Layer 2 of a small transformer language model trained on English Wikipedia (11 layers, counted from 0, width 128). Numbers have three digits each and are written without spaces.
A neuron's activation on a vector x is squared ReLU(weights . x), where the dot is the dot product.

Input weights of the MLP neurons that the questions are about. A number n stands for (n - 500) times 0.0024.
n10: 536427455514532599568348353470586429505594559551522298406295581535634478653479528373630577564503365541559408541609452485470557396483472535533264684481532415569575784562638442369651600485708387361404522464558685512356359619525410537620510503302723616410410350420559656293517524546512447642659381416368500547440559541406443314658418615418374547446558500607605364469593387571385484478412
n21: 433368438681493302544385553667325462506436328709592413279419650485343660469465573572339447493419386628573531412528544478574506493343255365472568334470493630643457506463537512490462383332737304513708363379293597568562420639599546598659445553528352638562554369282626422662440582684461493538571516561476420597490416450389620366700446371428435491325468440479487455407464713357445460625473
n26: 500574449435459625726412390471430497453532334507589513456567474451231443524668599549615568575690474559547521283385510673633874632471458585444545530539617530548478452463640697399563563370321247601524570355728618503396597468438221543482668456475655506614366478418500422442355563432568641570335474436497514374710625349454455391550392440642542368416383398466460625358477480646568543371567
n43: 474456592500432491464494521546632602516436545558494458646566644503491470453520458565565741588567456537285673466516482471576380463484488451317532530580530485557425477705389464477452626437614491428534560444586441691324521541677503395315510410531410514589635419406421521582513551675739608500624666346475509287296385384664354525281497581535515474588488500655690396520660539360727608613565
n49: 636854504561446533030640380338559516451417597456562600822677628620650504719542368678581440548408559468564492154645623512546340581412386517559362556441253431401496280647371623345467655689492688530526573473412576313412470220334200540756528427662616595585447702614323424609550668864647427459286513459389675750634460362509391700615817577594458511361332516629666400486530577430712332452680
n50: 573372632391281533360482417513431582548473493535340573630522457471475503640611479517712615698486310578652580447500447503503688392247228289427688317555629701457776450496535638656497514546468490524500333385548230356473507285596265513541549536379561599439477510411504588419452609453591555300539581404475533336559490222459588636697535594566697509552561391489394523355240510474621528468566
n56: 599406470468399313454556384388592292443541397667477516436534475527407581513475558506612621596424389324461447464585612344434377338281598543507396658462572532469449613375552542519724581269446414510384419440509463444335438535535506384287401266558641497682608427439469750598593368406283514517480387625397561409474388558573462535740611555468611426285513330300500462492474484275656552638406
n58: 537635482583410500333535497691719402552349490472397510506548383497479448518658641356527504359741439435746363666299415460362348399313459542694550469565507625430368507377490564490431514464407566318475493702577673665677650429390566532389450431326277170278566555497405541449530474591608279661496439545604260511580327503422635525515437519623544531318459616375486403557572681437347287408617
n70: 408400546519279470526531418507529461368606561235451521635551536478251507589500493510625625360465614623641443465630496242527559593467490563493676408578683452365561520492421656440292386500748529590725479593694586374436576490714466450515696300814553291625654490614482567517617428557637332515503373213408367507445481461463575625622458587481433572555339516567395211506578397497472510605550
n73: 610466263667412197475547393548573449668310500648311539281480434486520485476470428473515463649422635630603578437726630396493624492603511559723560489417554477570664608466346472571602477632642401628583250600429588920477616750652305309659483457518492603322698694522423586504382544410493480698566238594733560711604241638541556780393461379395639487411680390405432481535580642518469415457441
n79: 488346403592456587369579536425459316588371424579560562418599531560490523490506442433471649586566510479393545540428540513440562743368510418538481261580604519574470384529636584316509513587521620487463497688413460535532415626366739506559326649268275503421212743482459376424455657667484517378756573732547439587458512705549456651486497424585586363572607348426535500625449293475447409569574
n106: 546371500675486359500607466385457294560374535490479490663327700503437582518318520611416303563556560663388428330532357487493542415412416594349401333453582544480544365443609491750681356279683474486524493479712543579323452590571364566366549615593253576534448375536594573453351328404590409476486463365423443769503484651646522444570669371503319662638327555732689381536598568539528473573348
n119: 550640490454595362536470585528538497560642804334456279457579682415604500544370305319542384240383615485441335457411533569627519520574651606431291409413388490506536614486464433605519569428642422352406562541694534497423510513371536515295453568549541421594315650636345446478483394414376503451566551493500469623500503488518541396398685344559401328543580347284422374478623251643500592586351
n148: 490246489625400273629322646500621436606358604420275601708394359630445435712531454688504354562665321621482428467466379545531480616542433587292403543376532378473523621630468430706402417787752497381507367370679522500556507382132486596519594527574611530543483392422492721420348527608413333503580374462434500681417594500400545516300439790555521377435573428626500552432461647507504388376657
n170: 413655579511504507367754410416434378570389631405582433363302631487468448486449555483503605560454548657542286418526496369537477496586709613335486538359458503553620493396517339510751371341371251563554451482649489601377577578510503718474431418599352609331650582408596544585541301510425570442514391429582602372329653625485446411578746544491356558461249577500662204400703368401664444401703
n209: 681430478674484488457296398404585489361797469558475415421452532425494648644544408556577506613528488480635494573307260645579443434494462619418651467405558443420600561570467478333560503443481620461383407547659456445424585687527548613522658469613737647536641585517535429559500363412415557432308324413404579396581300395455418442416494541495494619509494537534500512589387650406352600540568
n210: 453415507401473632429510594585390642534661448411624635494586422418490644537560594468625724404570545626601416646493460528605469439370519530582503594654730467572485629273422621414602542730283578621517382713630432345519497319429640596198504561485460449565659653528380328497514382456678479477533421388785357440549402398535597702531599509453561380428465634359277544479551405453580431503547
n223: 572655657536547412543636458553617494480500561384426342592359516406717520595402442597506640440663526589363509527486600478614534541360449410600494389381510333700594670442405521478491729273361506431463507361488364487545464316265650530396493289346470389514469622432531605637334348389621635420467414517346561426523476442500671548577273488491788360507497659571506513353474640665490582659438
n224: 567391662596585407440298422687471666447772628654544573455554451466457564500394410658410435435336476628437442549627457713526463428510435494382468500455509518758542494513588368382520436457573535439432427453559377512568312512566428439442603460343300489530572279546481515456432555494314526286316350361428491451567466520497549348607314492434479614421409300456575477438542539440506454445357
n232: 407427574399561630403662286528447480566247630201392318421620419590418492150553479338458563539577693484479763569620319488124520632482339372416565513243699715331477528426551449471245618428426540555345563627578544687665487704546445593406458544651217376537472283269256685607433488303480496592338418613695333559614737758766496619432526625435281652496451504391404699569504454688375623616228
n236: 412337595410449614410370516303448463454548420510215493432417424482463444479593281542445496366789310373698670510573470627686472541330474490712433454682623546560613516587371543329385669469558566510486550709384647529555470474399454497584323546488469530446629611513403619648532368433625500560627529454731328479384228494436542557429403583527448297480532588463412701530461533456439586413278
n240: 455393586317451335559643587642320475435627541548641524522535652643421638319523443404358590592877389591430398418549452471445516598475622578578510433560490782465453552474601562382646524439575526331600466472531528614628769402560654531439474387639594478600449623363454336549461360647621621497435500784469609366355469415532427763561517443326490709686546561410434383426613470379383588398439
n245: 473660563430608600288336575552526764362497389540482579678583386597342489500691564401415500288562553716543579504685603725632534422581416577432257525574713597401287535611324454496660651685550480467618511582633437396651529472581418592256531601639519666559551433364579465650374340535423420381456455677555354593536372412596386641477583519601507664514336630600205549350376475418419619668673
n267: 449448486562580461581367714620338608488669544582534642422634500450250513430461550434579342698514621569410657568493493574591407514471566568489312681424483564449603649504487556323627601657255427517565406396556566283559493533613550448550474547424486438415349538214794556451436392559409667620541363762631528327483500680586658521633534307430523453551536378811367432472503423570576402582405
n269: 751427574436657334481615342367645507349623681650475316374406633372500579582450538616551382549546466468569528532366472600282503317311530619565390452320566493477350563336683538251637462349478408396581434428621307530530382651578631510511360497487650373326602410281347497560522435393470430323503379319394478545500461510504332525666632503572432633722302431564534570571585552457698503693312
n288: 594503439652435526500494497509397469560434651530524347453393386718464658432537453538365529500424308573470451573528564331538517485267512573503477675532476455619572661470414409430618548616618506434646512417536556512547452584353266803459559455646349390601335486427513552651475506347616292513521451430497481558539584435516519560452572623427413539617477392564426345542562705313524321497430
n326: 478552678558393519274287374674444607485523487480401547459528353438418473621561602592707400680344422466640537643363503387545630632586366636742662557415523500812701587467637445445450356554488478419462473659392455529546661481530630586624518434588434463449471525462616552429454459390406638663476549250517615346563584349468542661264268617467516494359269404421312571503556373516411346500388
n328: 701525585465642601479590529442523623539485619539585292482564506574328497490636566359447612448334341527236576432694445497500654646524512568373472484519759532716515644584647638652554443479350479465686353431456464343425468608478605456324584664506497409412567530557591565546486406565481429450587385326313543473366563617459451375585288460344406466593534625408563503456773306424458481358439
n334: 449429555464410468485774553442662494582435484439596503434616577435404423660727275325345436456388415456527580626521285474756462900389464615440542567339379533704361290588651321467554356637438389392692353417553507390510503429441493362393445459550414522452474362424525614643678516506383496477662402507538601205580453487572503567521304449488464409534679510576464419536451587532610379412363
n359: 494352621395590488554566382485415441571681558614519597398392670425535556477509534475525563522402375573484586624438494434385491477413415408490530497414453628521592822545484719306556541583347583347337382613402536566360494322466488583460613582397471414442411375529625497551477524657676328440405500676644585527491515347487511344570396511506585421230467345317244539533460338544634356573472
n367: 481399304474625626394626300471577411635383538544197156603394436460682406601594444540292496630401503478376614398542651545402481430374480394454721573338456577414500561537570562542437701487639471487267564410624681432667507435331487528717581670630275534677641478500539660412301545585507468608439451464393444637530415588572367607540490485470375512544631564497536578525431537468792604412451
n424: 591445375574432531549500335563310609479549467569527476647619369420473340478445659503445538651618367458408601560488461551454489469519445422500658358520563663534615517592616355512654518492382351619670518352549522652364330586444719462497494631651454418507347661494538422483469669463543563428545347465576497407218456511560527587379350588605541596584581568414462325359450592421512557623449

Each question shows a token from some text and the vector x that enters the MLP there. A number n stands for (n - 500) times 0.0032.

" 34": 369476538399518477477512495391511536531507545540525534537339472499453495526416499366421480471583473465465498413514452348480563425518527487581493522463544479428420585525503404472535527451470510800576505517378550524621578481484495492477551475495542495470427595563543379388496480594372653426464505404557439541532588336455444408474530518499471583503635390477453545614473546594542300543634
The neuron with the highest activation: n26

"=": 460508528357522570482448528485488664511555326482542552546291560495447554499456481421456492523566502362480480387452495448539417496586521505541498519449513464422417601491469340559497528506533506841600489509315493537639555505557540411413477495520526408424349541560558487508476512485469531435509512395515460493481566400491362454469449558447489548486551338519464543562505497565432256527598
The two highest activations, in order: n326, n245

" |": 446494545361501490471519553402530636609536352528532496503234516503449506530428503385438479521522432407478582432450521462475513419507514487482502467426501466372347522477449377560484541488539480818513476544363507524625505492452505434459498489522475447450399562606526459394481420533425578438498496423517467412497564433523461470506516508468513631496586413525407520625558526589468265505648
Which three neurons fire most, strongest first? n79, n170, n245

" 33": 388461567351518481470502493396533596511518542529538569539369462483475521515453466369429465498588485452459490398528493349460546370520519495565540530440553463460433564502487441481550519466522525808553508538416534564661578470500499506494559490496556484471427601563526435417525496550384638420434511427539452515512598336453437374464538509494502601510668402469461528616448553567545264512641
The two highest activations, in order: n359, n240

" Agency": 507476556425506514518532505493583685545564484493485497527349526401523508420451495494378506504571486500457557456492553418486463401528481520544531534390488420408421546476441365647547548518544481814634530542484493520537568467459498475354476494492620412468363681513521388472471435552412639394501511486450499533489467413525456456575479531521549550460631418481371472535578532651481365513544
The two highest activations, in order: n223, n119

" +": 387506521452500466485487592285523631626577364533550520566220515539513476525466500390429478548611494414480499416511521441497537398538517568516541562440497521447468546446462412594524515502659432800487456596477512545630477491538534456475479484521542450432465516626511427428487520473444579413473489410576510580525495446526479411514544471442489508498668383578441525515483582612517293465564
The neuron with the highest activation: n73

"os": 483424548434452495489410595483495638574659369559465501518343452462447471463530482484506503532577383463476518468432478431475434397526499465543464503404412471466348550484383382485443446515499432835625514551482543479640575523517478470448435553528560414457467655562578444527501459616439583474508491443498467506464611476543386435520540460486421615511714496520393479548518550575480316491591
The most active neuron and its activation: n267, at about 0.95

"one": 495439548417471554491510519436548610621527382579479444533337451446467586516485445399497486493539405409410454464506517547476479405579477529581491584484521381396330539471486370602435505465563465692426491549464543491605540565500501375467492445537539405479460564489507467532421431588380578425483561515550512537428606417562454422545502455497459552499739396485400492521521524501544348501573
Which three neurons fire most, strongest first? n56, n367, n119

" 0": 411499578443547521497478550352528626551593371493493461535383501447546524510423418374469482559600512426475574383515520342459525381511507485543505517434508472445376523485509332568534563399586513777580486559411535457578501482477557492401462527485549513471436539591512442478474513552412582413454596429565437510551548424509472430473528543564407637459625356533466493565486478609521184505597
Which three neurons fire most, strongest first? n119, n49, n79

"yr": 418536582433462481505467528507455695675625370509518486514228500383481459512476532496467486522626432416526469408474501485498469397565439488528399519463472503476461507507459253582515460577489508839613545533469520501550530507487530409377515503505541463509516512498507427519528521549473593426521461508569451543470499453550380488541559482346451609476586463480384487522535527637476253426555
The neuron with the highest activation: n210

"\n": 459442520371489525475522596441544545581515378541524482554309575428446503556410506421482508509489398394498526413455512457501467467465470472472520487491474425423372552519488286515500513464523463830606520512386527515670527545589510462443464425509613439436318539645504400472480486508444535405488471506492421493502500386488446432509520479500466566495584367552419572590520540577432308508593
Which three neurons fire most, strongest first? n21, n79, n334

" total": 495436555526433489438521507464520606518658515498516483579274516497495562541477476381378532429547444393439543478538556434409548444536531448487599512397522489456377541501500388471505487440584419858489473524487543537628594469415488481507537525515561501490443598531517464420473442528409527428536496424531402471549517409467423443510490415460463615429586418523437480711518552653509364562601
The neuron with the highest activation: n367

"–": 407484505452427499464436465378477587563471426522492500508321493487541461534385418389464494565507468444489508427517508529525502391479537538551479485429475494413361560467448425656482540453532465841561482505482484515602556493562487494492476488530545416440316558604544445463489513500409554393478483497553457550555561388499385432492554461450501647496674432524436598574524564647412378465579
The neuron with the highest activation: n73

" Sm": 430512564280472537477494513453447562528545393484547565447323569416464487599513526503467543559604414491477546411454587458419463367530618406539555519547557476496413548449462391461497470531529498753606497460400398534540493525472508559431503516532534393487389464508537467527498414519390569376501454508482515584478479425445467328516533538492439589510648369481427517604429555596474200523615
The most active neuron and its activation: n359, at about 0.78

"o": 458450556427471485507498611475511671607536384534497550570391501505435472508514441416474470520583445459430460440434464407451462435488483484503489471480461378410371562465436439556532463481571482860634514542444537483631529510525461451471492483501598374466413559485585479435492503615415617447477483455537483520466605432570453470543527461480507624483604414453389421583517555634498263480607
The neuron with the highest activation: n267

" an": 520470521382549539473463502348504605595507405470520484586307523557455544480442569433406534549550417423483483468515539478486519443541547461499510498424524482461369644494534455556495483495503470866582469487337476486558511498461516414468517493515594407415364570624494453554538329546392502444503474400513495513500577446458473400499467462429465606503624466443408515560542583606483401523720
The neuron with the highest activation: n328

" search": 466467518404448484503570571370591619480576493507493503535310486433497503546461432505488554596493397348449487469453603428551483436558552505522458514396507526433397533509478310545550524454628483768525528590501492590544544505448561442383440500562645402451384541534571550493478463506397589396513485448475540534556394407486496403517518614536492556420630345519404531450497496640461301556521
Which three neurons fire most, strongest first? n56, n119, n148

" Av": 446517533332459499485454479384523578652587476525503506487237485473507424560487512484425496475719418460530525408470534511495534362554453497506554538538468585474370566473428298396533532497554437788641532522414498413546564482490520549440541557553560495496395542569467421575500516515420531460517459502552486562499493454421450359488553552438518533459540367485443631638517555575468170491505
The most active neuron and its activation: n236, at about 1.2

" Hungarian": 455408581385457534514486520436495593553457339514451523504288521506488510546508559427425489504573473375420487397466499435504495415513420537538475485485455479417426539505470345550543508524564440834568506527391525522587551545549522513439564490495536451471486644484513406501591396515516584390500491423545527583467508418548462348508449435447473563479634456511417372625491504611499357497634
The neuron with the highest activation: n170

"ville": 378506569460461531527497568503559584599517441527494530545327510508488487567478452396470523487604444444505508414466465446445453450466534465523448473555453456418454570492465441557567489470479429841604495578467489526681542462528538467446594504493582390478414680483548508503498429527443502430507480450543517531505564397570464388524472438437500612465633372457401422633526589599513363499580
Which three neurons fire most, strongest first? n58, n210, n240

" aircraft": 470438513475502507492533604393516665620604510496482507581308489459558503490484467454461555488567452409459506404426553417596463363545409516505509512381512466427422584487455372565505561556573461800584481526545468569586526529504503547375493569542603401471432623552455434455530504553447580423523523470542467555518500398531466471512444512487475591449667378454364418609504519646530379509630
The most active neuron and its activation: n119, at about 1.1

"ive": 487509531408488475465547612492452659525525408532491483578308435435432495525422472389443487523585452412412520456486510494442426459491546537487438558493493446398436545463471407418485513510530461866537518565486528447660581511495493386465551473496579426481448492526561410506459420590463531436511520494525487512566616435559499435544413469518504605467576371506422482595520588645501197511609
The most active neuron and its activation: n267, at about 1.6

"imb": 499542522419439482504522453317551516572695351472532500569335425420520482607463441481481545418532409402557515370499541496425506446557557439496431507516507492505453572416548353588553549438618429741515451578464503534537530511516521532471499583513490363498450527464565498495518533608387606405534532513504504516488636398544355447501425464405548574508542467540427534563471555632505273452631
The two highest activations, in order: n10, n170

" right": 434508536389543515438453478486522568544658530518505459528290484514524550591453453477444520515570467363583543471519531427544486479533458445529478497458412503446410588452575360492503569451540490748513504564527491524580509512525525557452523479541627502470367574565519441522529408450461588367519473392470492559420518449501479344493480558495508636464692470537451419656431583645393241573606
The neuron with the highest activation: n209

" Ruth": 476492538388424461468513454555501662558612501515480543541284516441428543537449531417429510535557416568496521448470496487459463365493510419575448544481541464394366548483555390517557547582520470770570553509429488542589490484490538529420532561518560310505362575483574499567504410585407577407483474552535534519470446469456444413542492517445593650498579408507455487613524509542505177521585
The two highest activations, in order: n267, n359

" However": 451460531464471520452415559464526555523610491528460468526280489450498493547427407458455531525537481455501503388486613419457467431478562430489487469477488454430369592471565318504509466539428524746483469554490501548734562540535446465435602452450470326464445524594577385552477414566415558359464486447553464476505497434476375427548458577530464528475515371476473504615537611588495297508564
The two highest activations, in order: n224, n58

" Bulgaria": 465432597400433522530464473487467635523507401525431514575307521454460493489483530432430510511555423492470533376433561442496509362518446499555463509467475418456338556511494355628508538542553468767602502561424526555630541504554526458379548468454548490492383633527553458530586361566489586427466551491537491513487491469497438397492467480461554592488700424540443403629545569548524357466649
The neuron with the highest activation: n245

" 3": 404475576433521514490504565433540620530482406503500519594387519455475518558463490396441507532593503401427550406443524425397576447528453525523520507501496443428446580490474378542539519431486559797564456530475492519627526474474431483480469426528621471479388572556533450448486460514423590394481616392555436526500596423509440339481465519493432624465663399509445511587492529608490200558650
The neuron with the highest activation: n26

"-": 437507508398464433435490468375545621620509459524484506548286513403428504523420508431432499475526422405502568342522478491455528400490504516547508495477523491449365564487423306653456526489588481905540483533430500506542552499593495427507478475537624434445415529578520460420473478503390562445496457446574499514507495419475428514478507473444476586491557403448435508581519548646467347464609
The neuron with the highest activation: n73

" Management": 465448574452466509463553522541502609594603454480483550550321497480488469519490480480390552485649457470450587439538489412518435418470443450513533471480468507436431504478467386591463544504452439821619514556522458559622562514461511430405498549502679419454374628476546509459505456530438531381513488432432496507504495431509468421560472504483486558463584394530375485601538579650459306580616
The most active neuron and its activation: n424, at about 0.64

" to": 355487519459478500442460561364499539529559457510473534563298560486412508484435486460445543517494501393469485447503540518501537413503521551470516486415473406386353521455546419584475483465490462839551458549318505500606502502521543454426417473553503435450391567592568482493456434548488565417501506451483461506503557433528398439520433494470473598506601371486433548631562589653471336482650
The two highest activations, in order: n79, n170

"|": 434479545390526481421477544403499521576538401513515505529330542487426507550457478407442472507518422398453537406385481434528468449486486463490487485502489447433350513494430423625522566454565504895516506526345513496609509470479536481442476490530489467438428567603514481442486413519422559381517518408530418401461576463505394456525497493460506638505615367517434522601541548576449272538630
The neuron with the highest activation: n79

" =": 412500550430494465472545576462546625607517336564508477578252489440460567480457476388384522542505535421505507431509491463538518480581513474497547503450502495433401542484487384547485552514675414765581519480421502536530550488527490423401450485523565426463460628620485422491506428461413561409432538423496473509507639382557458433515396574491480507454548367513372523501524513657463342460626
The neuron with the highest activation: n26

"\n\n": 455453530384473544491501518475537598597503432524542505533294573478461511513370495439440498493516469360456479421461535450533469447493426451489513479481504418433404534490456315484464533495514446822594471540418527513712553491557517460463466424524637394419409551653526395498490424534463533438490487478540459470536519380476414444514478496498431561456534357550426582537536549605421287495605
The most active neuron and its activation: n21, at about 0.056

" new": 455425538503474531471461462412486524588631504474522453551311557531505565557477484425423480474572470422513485453437561469480553514511488534517518479475444526399383573478497340477475530478513426895533497555385465523571536542494547414457555474546600410463377641503501469476521408516378558410496490437514467523501553423464428478527445539448457654471630428524448469549535572647481367542630
The neuron with the highest activation: n209

" levels": 470471569528454460447562510414549634544661446550480507556229513455551536542486541410445561546542478406503529403543529466501431406502454505505474514449522423448353533482511412538419541479594504847542499544566458565605554563494525499413458581538559426450395597521500370460494536564406588405510551413452455507553497458502413455495478497556458552501620413506394461484506569617484285549592
The neuron with the highest activation: n269

"res": 449508525369482600445456537500513612523623499534506550542241500542476481448483434481449517595527468507547540424473495493428427407527487478550497482470462501444295557502513404479498418439561451760584552517485547506572615513488555485453439508529619379504458609550613403406501548514377577447509479393447514521576595381491494370488584497563485612529593542519400518703521550576476499495656
The neuron with the highest activation: n209

"W": 470527567324480549523461528478509562642543402516470573537327500439568441569462542425500540485541432382464550357469492407484443384564573520548475547459550468456359622477417259568493493507528469788585509464495477506690506485440589478481451519518488453498395536552473402489460436558461583414492564476550512540457497364518456409494528519436500570477617414479432448518491569573555250528590
The most active neuron and its activation: n210, at about 0.38

".": 417518547393455556473534635503523631621512391523516518533290469448502488487483470441394472524543462373480519430566505562528467496497549495546464507492518464394336495489508367550535472491495517896577478523441523440654555473496535467445487455519527439474389493636559422445499483489445618410492457444545432449544574412511432496512424488532528632504509403497436496619597510600464264463561
Which three neurons fire most, strongest first? n334, n210, n245

" −": 402509518468523481484471599316527603581595323514544493606263525464500440527461484327438492501647452455506523434588493403510537377533549584525551565394480482458466551479500412582508488559578475769520459577454522525654522486560521473446500469524520475410486495638541447433517532499450581438490478400548451591506531446482453418538559487503479513499695384567453436594504575636501348468563
The neuron with the highest activation: n73